Layer 6 of a small transformer language model trained on English Wikipedia (9 layers, counted from 0, width 96).
A neuron adds its activation times its output weights to the MLP's output. To switch it off is to set its activation to zero at one token and run the rest of the model.

Output weights of the MLP neurons that the questions are about. A number n stands for (n - 500) times 0.00034.
n28: 288,627,555,432,685,557,637,739,467,369,654,507,552,545,507,613,266,498,443,382,575,334,323,456,738,424,277,809,307,534,437,493,671,656,340,612,433,365,437,508,602,564,446,288,340,719,570,333,448,596,446,405,336,647,495,583,707,437,480,516,350,495,541,260,602,378,424,643,392,198,719,603,470,681,417,557,571,483,390,623,355,446,518,435,660,713,583,460,567,442,252,569,538,420,680,505
n31: 194,728,262,449,344,472,569,590,590,765,428,364,409,307,550,537,516,501,515,251,445,558,557,548,652,244,440,567,493,620,332,530,407,634,408,499,387,677,595,720,192,438,441,311,458,336,643,631,364,517,538,360,469,559,356,483,668,310,642,364,679,489,360,708,391,551,465,206,328,510,345,809,394,317,557,326,377,409,476,667,679,372,595,734,409,263,256,544,467,248,463,223,371,450,364,570
n42: 463,472,467,279,815,490,370,520,550,457,639,308,587,724,62,466,477,409,491,365,730,506,408,548,635,484,366,512,638,697,602,472,506,497,323,319,200,723,440,346,740,407,445,209,642,200,435,385,421,516,468,365,523,429,722,243,466,543,448,386,623,353,569,646,328,658,518,498,694,464,470,287,449,432,682,476,690,397,366,454,364,528,497,626,416,621,572,656,601,424,540,657,482,480,619,608
n56: 529,276,310,525,672,144,489,292,646,574,448,647,547,879,720,603,438,722,694,215,112,262,369,384,419,447,565,395,448,432,733,554,668,528,507,596,381,593,465,835,388,405,486,369,441,661,433,522,633,576,548,195,349,232,417,458,570,491,393,422,725,259,621,564,883,273,613,552,650,453,687,742,456,364,550,652,448,366,542,259,479,204,408,557,483,579,427,328,340,507,424,310,589,542,454,726
n69: 481,523,418,357,87,563,378,355,689,647,535,509,591,455,423,459,389,449,587,539,531,578,528,611,724,393,486,167,232,593,563,535,695,296,712,492,609,630,702,523,353,692,265,388,516,498,276,523,620,513,464,332,391,293,626,555,362,342,694,493,517,495,579,375,29,616,831,599,717,504,479,254,383,587,589,361,635,501,392,697,733,508,208,428,440,415,307,421,296,575,449,456,326,454,498,651
n82: 457,444,312,563,462,348,393,715,579,381,641,353,359,499,727,398,549,470,879,438,673,501,203,651,343,500,256,491,368,535,575,561,573,415,481,318,727,514,515,608,325,450,675,644,643,507,601,624,544,446,295,409,563,537,416,524,635,533,561,537,435,571,352,491,564,421,336,616,535,571,447,700,509,659,685,389,514,490,622,479,738,423,518,854,481,730,413,542,492,535,612,642,419,380,216,341
n132: 566,668,490,769,529,666,517,531,478,598,557,569,555,538,491,479,671,298,702,640,529,486,506,624,461,301,337,577,517,661,453,348,609,562,474,495,465,587,379,590,416,548,453,446,434,469,452,527,463,723,451,308,202,406,401,423,320,750,440,606,589,528,671,511,569,480,452,521,344,659,454,287,689,515,475,419,538,243,578,481,520,360,521,101,595,223,476,682,331,393,507,340,504,795,425,473
n142: 684,538,327,544,544,568,397,509,519,552,447,484,591,434,549,685,351,708,554,616,435,529,493,562,390,580,339,617,723,452,385,349,581,689,366,413,452,449,616,521,636,533,851,427,622,755,586,493,419,510,323,191,261,424,575,599,454,610,613,635,601,440,253,646,549,686,587,454,852,413,641,474,583,307,572,597,463,572,337,345,332,149,347,427,243,619,487,517,302,585,442,671,430,641,588,300
n180: 458,299,426,465,604,550,116,330,319,724,484,532,385,553,544,604,393,686,449,484,149,813,570,680,270,672,665,527,672,418,708,360,404,462,481,385,368,460,558,799,606,427,599,804,662,785,496,516,389,396,668,291,636,416,655,507,745,507,586,132,628,449,468,507,622,518,399,693,541,690,468,560,473,618,678,471,423,457,446,277,562,482,189,473,308,589,292,452,495,443,620,435,491,326,530,631
n198: 621,551,634,284,468,614,669,423,489,523,497,571,425,442,400,568,421,679,497,514,511,438,613,427,740,531,494,433,582,455,658,655,253,476,298,463,481,643,390,408,610,693,703,445,448,657,349,591,410,584,526,545,330,517,205,615,564,399,390,340,214,373,390,335,378,464,499,493,660,503,479,380,342,249,337,636,491,347,480,267,416,404,330,465,430,620,443,655,523,691,281,357,542,758,594,400
n222: 761,731,448,193,738,638,486,553,534,412,621,297,457,583,422,415,635,426,498,385,495,302,543,697,565,418,711,487,489,822,456,547,531,597,580,550,298,744,540,848,589,745,432,489,628,402,575,612,534,524,327,620,562,576,449,633,480,731,624,542,208,270,105,427,462,352,219,578,350,462,211,476,407,376,516,414,472,541,377,572,725,367,513,547,352,460,178,536,659,449,581,320,727,374,585,300
n225: 473,392,486,414,427,436,568,378,613,318,491,308,887,631,362,469,503,456,584,640,510,295,457,570,359,482,411,646,541,233,442,621,532,459,652,463,670,765,812,397,658,519,647,552,269,559,414,586,616,358,428,201,458,533,769,636,492,606,473,602,422,635,525,434,406,423,552,556,469,444,504,422,366,724,478,474,425,543,478,557,750,414,467,218,294,750,347,624,614,590,440,259,535,331,575,543
n236: 443,627,580,460,381,419,687,703,504,930,495,357,447,593,332,395,341,633,411,608,421,488,529,552,722,293,558,236,529,362,746,448,728,532,655,413,540,489,454,531,639,388,451,657,422,658,485,349,833,591,571,393,695,507,642,512,637,553,439,549,434,431,726,580,309,388,615,471,504,564,469,545,570,309,561,624,464,482,409,481,818,430,362,587,411,763,502,411,692,626,371,577,700,763,458,501
n238: 406,591,396,389,708,585,420,385,465,726,854,459,318,638,181,569,727,154,462,460,608,366,507,346,580,433,400,600,743,678,508,146,443,484,671,455,677,351,338,418,569,774,515,691,544,454,366,437,536,485,636,511,450,639,691,360,511,457,500,577,311,563,469,444,590,533,493,584,418,685,472,623,782,572,421,363,410,525,538,442,603,604,626,506,428,422,484,427,410,427,402,423,459,670,462,484
n240: 491,714,530,592,670,310,505,675,587,637,325,415,327,373,493,810,361,722,469,546,287,559,307,665,346,336,624,622,512,638,650,480,739,599,624,595,503,380,523,567,499,685,515,438,309,896,686,690,561,544,386,773,641,393,289,404,640,670,226,495,605,438,726,480,360,789,491,669,464,211,564,497,409,518,634,338,540,544,503,447,562,263,563,452,514,515,545,263,412,403,511,512,430,630,700,468
n250: 421,543,507,480,645,747,295,271,219,246,337,728,557,531,608,600,586,411,472,420,449,580,586,436,484,583,622,707,416,523,405,657,512,380,414,692,298,594,683,581,564,484,770,526,460,579,383,472,495,634,466,452,794,233,603,614,704,430,672,424,465,711,210,435,566,499,290,362,456,471,616,266,720,636,517,394,691,433,321,278,766,269,486,161,454,489,466,505,266,169,559,432,592,515,298,526

Each question names a token from some text and the token that comes next. It shows the activations a of the neurons there, in the order above. A number n stands for (n - 500) times 0.027.

Then comes g, the gradient of the next token's log-probability with respect to the MLP's output, scaled to length 1. A neuron's effect is roughly proportional to its activation times (output weights . g). A number n stands for (n - 500) times 0.00082.

"z", then "er"
a: 488,492,511,502,468,535,512,498,492,505,500,504,505,500,501,503
g: 574,589,192,659,361,360,529,450,627,575,542,726,388,630,557,420,671,253,688,609,457,581,481,698,449,316,446,399,623,649,680,660,446,364,601,318,569,465,455,587,575,424,445,384,487,421,448,542,660,507,345,320,318,461,445,449,353,404,308,487,645,644,435,656,513,466,328,311,454,687,633,407,768,450,574,546,596,463,518,423,559,328,432,487,606,401,228,425,524,681,647,497,337,529,624,652
Switching off which neuron hurts the next token most? n82

"te", then "a"
a: 501,513,512,512,481,512,507,503,505,508,508,495,486,487,502,495
g: 422,535,511,274,533,529,363,624,509,457,457,371,477,462,649,423,650,816,640,626,584,487,336,493,780,440,511,516,468,606,603,543,723,477,429,449,342,378,418,518,184,500,508,361,331,467,511,437,536,446,597,498,569,586,510,446,471,383,539,585,625,566,297,272,547,479,309,514,479,779,505,429,695,380,479,331,567,344,355,532,496,547,578,660,519,620,449,219,543,230,509,506,679,785,717,498
Switching off which neuron hurts the next token most? n31

" 3", then "."
a: 458,502,501,516,495,547,502,503,480,496,514,506,485,508,493,486
g: 909,482,489,353,502,515,544,384,599,345,462,372,398,472,607,498,252,764,452,320,635,461,653,525,233,714,455,330,537,540,311,599,443,509,460,511,394,570,499,427,426,493,466,714,522,430,642,211,509,532,499,453,503,458,546,474,432,384,826,446,589,442,660,344,443,511,480,540,321,593,582,574,560,609,372,410,352,430,463,462,284,544,663,399,672,494,419,445,538,617,812,341,530,460,414,634
Which two neurons, each switched off alone, lower its probability most, in order? n28, n236

"\"", then " |"
a: 479,489,504,493,550,501,638,442,501,454,486,494,516,517,508,502
g: 267,551,475,419,319,625,636,398,262,509,483,424,453,404,615,707,723,557,429,644,580,585,716,611,721,381,298,378,697,716,334,397,511,302,569,681,636,492,462,498,706,598,484,459,510,619,445,585,612,655,376,489,511,435,422,500,478,350,275,699,434,337,407,411,829,669,768,479,391,365,303,361,499,359,446,460,512,603,502,557,471,464,672,528,521,559,597,503,461,486,395,524,440,435,626,576
Switching off which neuron hurts the next token most? n132

"is", then " d"
a: 530,497,484,502,491,501,653,493,512,500,499,509,177,502,514,498
g: 613,577,578,530,708,605,437,586,633,311,506,684,582,567,193,290,345,331,562,432,414,522,557,328,583,573,438,764,554,628,401,510,476,480,673,608,388,284,382,540,712,386,497,581,635,517,706,723,731,454,532,488,629,423,198,327,612,425,511,320,538,493,458,424,458,569,642,611,374,558,517,496,450,638,293,256,599,645,510,515,501,344,405,417,403,571,609,445,443,699,607,463,621,643,482,624
Switching off which neuron hurts the next token most? n236

"r", then "in"
a: 500,485,503,513,464,498,514,510,482,505,497,505,498,506,518,491
g: 653,475,720,582,591,394,785,411,651,575,494,614,502,553,564,739,408,474,462,672,627,581,478,532,441,555,525,663,242,574,852,437,370,530,684,472,632,342,571,589,564,433,512,438,554,579,540,471,603,640,314,572,416,530,429,515,565,561,487,582,467,433,603,671,327,399,439,258,615,692,480,484,391,485,345,553,374,418,323,797,630,632,540,265,579,443,436,575,648,381,365,426,595,380,678,257
Switching off which neuron hurts the next token most? n180

" N", then "u"
a: 501,491,426,514,488,492,510,452,509,526,502,501,499,509,504,510
g: 506,555,548,448,960,577,501,525,394,576,636,414,559,510,432,405,566,572,617,672,379,601,470,372,543,600,293,218,566,619,452,649,684,663,526,451,440,340,676,429,462,516,532,440,447,515,373,580,704,582,505,470,494,322,354,389,675,616,538,691,389,635,556,353,523,432,467,387,631,729,757,358,466,486,664,714,315,279,471,420,487,476,492,489,349,536,597,651,400,491,261,661,494,539,452,348
Switching off which neuron hurts the next token most? n198

"\"", then " and"
a: 479,484,508,497,559,504,547,476,501,459,489,493,567,509,508,500
g: 432,696,350,481,743,580,629,436,717,593,451,583,418,570,442,168,461,696,581,712,197,516,320,481,472,664,504,389,370,658,594,426,590,502,377,503,565,729,458,513,346,567,461,537,432,242,483,630,393,311,627,613,554,666,336,626,385,523,314,518,302,601,478,515,602,473,470,480,520,491,646,443,778,486,566,555,451,442,397,507,569,444,694,492,374,608,472,594,524,579,445,729,556,523,730,707
Switching off which neuron hurts the next token most? n236

" 4", then "2"
a: 508,514,500,502,504,623,500,488,522,500,506,500,488,498,499,501
g: 503,434,682,385,469,272,468,530,331,521,347,694,231,405,446,744,447,452,318,423,518,436,549,448,595,225,473,364,670,428,302,406,513,306,450,467,569,488,643,670,526,248,555,512,495,674,501,553,561,524,434,588,445,525,409,486,485,457,648,451,424,488,303,492,469,443,633,337,482,348,413,724,593,709,338,871,682,597,436,498,540,676,560,535,576,585,364,580,693,555,635,247,549,518,372,565
Which neuron, switched off, raises the next token's probability most? n82

" |", then " 3"
a: 493,484,512,477,495,490,511,454,498,499,489,498,492,597,495,499
g: 523,542,769,553,810,302,498,517,640,373,416,621,447,428,483,532,525,398,405,416,195,534,512,466,325,202,431,558,282,518,492,517,448,516,655,587,736,421,584,459,278,396,684,622,668,544,441,635,523,430,413,638,338,412,521,449,611,468,461,536,455,536,541,173,664,501,506,477,393,517,470,632,733,503,636,416,634,545,603,506,454,574,647,514,526,207,520,395,626,496,600,325,488,292,287,429
Which two neurons, each switched off alone, lower its probability most, in order? n142, n238

" de", then "v"
a: 502,468,494,480,509,498,500,496,502,492,500,509,498,498,516,493
g: 560,552,459,475,669,466,611,336,466,440,572,539,516,596,633,512,343,522,614,261,440,330,369,705,474,464,384,477,644,358,553,459,298,469,690,421,384,506,563,314,768,388,740,636,653,568,464,317,598,277,461,546,609,254,324,482,521,612,395,473,409,484,637,474,547,516,694,529,272,612,597,630,554,379,425,725,560,544,706,601,423,519,491,436,144,472,438,713,476,444,317,646,523,481,670,436
Switching off which neuron hurts the next token most? n31

"e", then " M"
a: 492,510,503,501,503,498,489,509,491,499,501,488,503,449,497,495
g: 289,509,290,478,510,765,531,531,456,551,511,496,422,684,596,744,586,610,415,630,591,474,691,436,399,530,545,622,488,646,339,381,361,397,475,385,538,564,632,359,629,511,521,353,733,420,522,635,367,531,596,455,308,258,594,747,580,497,745,630,591,307,272,548,650,734,422,428,647,541,415,346,485,229,459,381,441,582,654,569,533,497,541,501,492,510,679,623,422,440,272,527,407,317,600,396
Switching off which neuron hurts the next token most? n142

"1", then " l"
a: 503,443,495,503,508,504,507,501,497,501,520,509,498,500,490,499
g: 727,531,610,560,535,629,291,521,602,527,569,239,679,519,548,373,398,563,670,560,568,609,568,462,371,687,536,452,393,495,755,542,458,486,467,310,317,482,531,358,360,610,435,289,460,431,329,501,482,390,722,384,445,384,407,439,562,362,412,453,409,524,511,495,291,468,373,579,299,469,565,179,544,370,605,250,556,557,225,581,478,416,272,504,372,264,591,394,376,441,431,731,531,386,643,559
Which two neurons, each switched off alone, lower its probability most, in order? n31, n69

"y", then "st"
a: 511,533,494,492,609,500,508,501,509,498,316,477,500,493,505,489
g: 172,671,486,719,361,596,453,430,545,499,384,641,381,596,630,496,635,367,476,412,349,425,234,713,478,603,428,437,626,565,659,314,540,564,568,729,486,431,299,466,486,494,451,450,691,558,576,435,675,632,704,621,594,564,461,422,544,518,533,478,479,452,578,400,401,533,636,666,589,272,836,409,525,644,584,458,520,777,349,228,471,536,655,454,287,521,409,522,583,345,616,438,512,418,405,524
Switching off which neuron hurts the next token most? n222

"mer", then "ed"
a: 490,490,491,489,722,492,552,496,500,432,500,500,519,514,492,519
g: 643,376,297,628,322,579,432,790,410,383,380,276,575,502,622,319,536,591,469,683,446,526,592,695,547,478,452,481,356,729,524,724,827,455,528,576,679,682,436,470,552,432,737,547,440,465,455,584,558,499,650,489,644,366,597,623,603,722,605,470,426,365,476,508,490,502,575,451,443,691,656,499,267,497,461,428,681,311,431,444,514,566,498,569,571,282,380,299,641,483,266,514,365,597,448,352
Switching off which neuron hurts the next token most? n69

"ad", then " "
a: 495,547,511,502,492,501,582,486,493,452,501,519,439,525,497,504
g: 340,413,502,642,718,648,629,390,614,577,635,702,583,525,428,469,541,589,461,461,525,514,707,622,528,532,488,293,490,316,402,497,298,487,376,648,384,327,326,521,583,338,395,427,623,462,431,374,523,349,684,708,391,338,477,685,520,627,498,504,468,650,333,534,678,816,420,477,498,384,436,745,398,349,728,518,500,378,391,637,573,275,426,421,493,668,562,579,410,675,737,353,606,575,371,504
Which neuron, switched off, raises the next token's probability most? n198

"b", then "um"
a: 515,491,499,511,501,492,501,438,512,502,502,504,502,506,513,480
g: 356,286,454,733,442,563,551,395,377,409,502,562,537,608,736,459,391,619,635,562,522,434,543,463,331,348,486,399,635,417,489,594,479,750,641,352,423,424,594,594,332,602,420,517,330,544,570,559,582,470,663,505,461,571,537,485,250,390,348,274,603,644,565,503,355,650,441,777,381,365,604,515,597,332,685,290,336,563,667,579,438,360,682,478,371,693,508,545,456,203,597,694,684,466,418,414
Switching off which neuron hurts the next token most? n240

"i", then "o"
a: 502,485,320,510,482,474,496,564,505,507,589,512,492,575,501,505
g: 384,553,575,197,449,870,422,812,598,441,578,508,639,393,576,373,383,533,477,524,645,579,401,613,693,542,663,519,371,618,532,555,619,376,354,495,559,584,435,316,430,621,258,617,569,567,310,508,501,426,655,566,483,344,500,673,619,544,728,753,324,540,357,415,639,502,492,482,556,315,337,403,341,519,480,464,608,619,393,582,526,606,650,543,511,489,639,649,557,523,530,558,834,518,449,403
Switching off which neuron hurts the next token most? n222

" p", then "ian"
a: 494,516,525,527,497,587,529,533,492,496,514,504,496,498,501,504
g: 455,299,783,424,527,406,473,563,685,464,539,392,428,355,474,482,465,538,412,724,677,478,540,552,431,439,561,351,648,500,651,505,526,668,625,645,450,390,795,405,538,495,630,624,490,357,335,628,176,487,655,428,563,647,659,414,407,597,172,526,478,402,296,455,583,463,366,557,593,597,440,380,393,484,413,746,574,628,464,589,483,584,237,558,454,323,485,400,342,483,496,739,397,390,533,299
Which two neurons, each switched off alone, lower its probability most, in order? n142, n42

" V", then "id"
a: 498,499,500,497,499,500,509,473,490,503,504,495,494,511,507,503
g: 377,530,622,613,359,660,825,352,530,583,662,683,393,433,238,527,595,579,456,22,600,521,448,443,529,518,480,647,358,466,591,515,473,517,580,614,372,491,294,562,448,657,413,487,445,448,498,603,485,476,604,638,729,370,509,304,565,492,504,495,340,384,644,592,460,533,505,489,196,542,437,599,513,428,486,336,658,556,392,671,432,464,803,528,631,435,681,468,406,420,631,476,592,606,420,682
Switching off which neuron hurts the next token most? n142

" N", then "om"
a: 493,481,371,446,497,498,512,503,514,477,500,502,503,512,510,503
g: 428,442,422,432,154,614,473,740,498,585,609,350,810,455,562,239,325,510,580,550,461,522,651,410,485,529,422,410,297,420,391,551,311,424,550,564,286,524,657,524,244,712,741,573,465,593,444,506,552,459,411,325,493,653,649,564,366,308,416,484,454,537,468,529,583,641,496,424,242,493,562,536,506,441,419,305,453,398,240,632,368,429,434,506,250,499,588,518,385,357,513,417,681,450,547,651
Which neuron, switched off, raises the next token's probability most? n31

" l", then "oc"
a: 504,499,508,484,501,501,540,510,505,504,512,499,495,500,478,482
g: 499,514,402,392,661,329,447,510,562,314,566,596,373,606,356,592,676,627,280,422,562,467,496,417,385,395,445,586,637,474,404,528,536,753,665,485,493,500,607,725,377,407,322,564,390,363,633,149,417,177,598,406,512,473,540,421,569,545,564,573,759,429,418,248,400,643,333,518,228,353,571,380,491,504,426,419,554,636,480,439,407,468,472,388,580,399,363,469,627,494,244,512,659,434,266,448
Switching off which neuron hurts the next token most? n222

" ", then "if"
a: 512,495,493,494,502,569,507,493,500,515,508,509,509,492,501,551
g: 329,333,576,470,402,370,660,602,508,311,607,602,642,446,615,426,444,589,628,729,566,465,607,612,312,514,482,356,470,605,532,504,690,410,351,535,572,560,506,502,331,503,452,419,565,728,375,551,370,682,404,462,533,625,255,520,307,888,418,470,366,591,593,351,593,507,404,388,529,341,479,461,375,441,389,537,888,403,299,435,483,407,479,581,485,254,633,425,637,583,276,441,568,456,647,481
Which neuron, switched off, raises the next token's probability most? n250

" |", then " T"
a: 570,495,507,513,503,482,508,514,474,421,499,487,505,575,507,472
g: 723,648,560,652,480,566,387,706,572,559,406,654,628,533,445,494,543,700,658,631,600,667,619,546,329,592,384,441,547,557,474,681,477,565,448,566,612,588,494,518,342,608,431,662,551,585,456,617,568,576,525,458,507,553,269,437,335,483,449,474,477,515,384,664,632,573,506,591,353,608,469,494,58,784,521,355,496,555,628,499,293,408,504,506,437,627,300,818,460,430,596,424,649,491,847,581
Switching off which neuron hurts the next token most? n250

"ud", then "es"
a: 498,489,504,503,485,503,496,509,480,504,456,501,489,498,522,490
g: 612,348,554,760,596,461,546,558,376,592,440,617,629,581,598,447,571,299,520,410,699,649,352,204,511,331,548,396,667,560,470,706,583,372,492,314,572,382,576,435,458,469,782,656,713,595,512,392,455,597,207,386,830,532,639,393,312,392,197,479,680,582,564,392,449,441,499,400,455,338,512,507,503,370,454,458,503,550,521,414,349,472,489,773,492,527,540,409,310,503,568,460,495,580,474,584
Switching off which neuron hurts the next token most? n222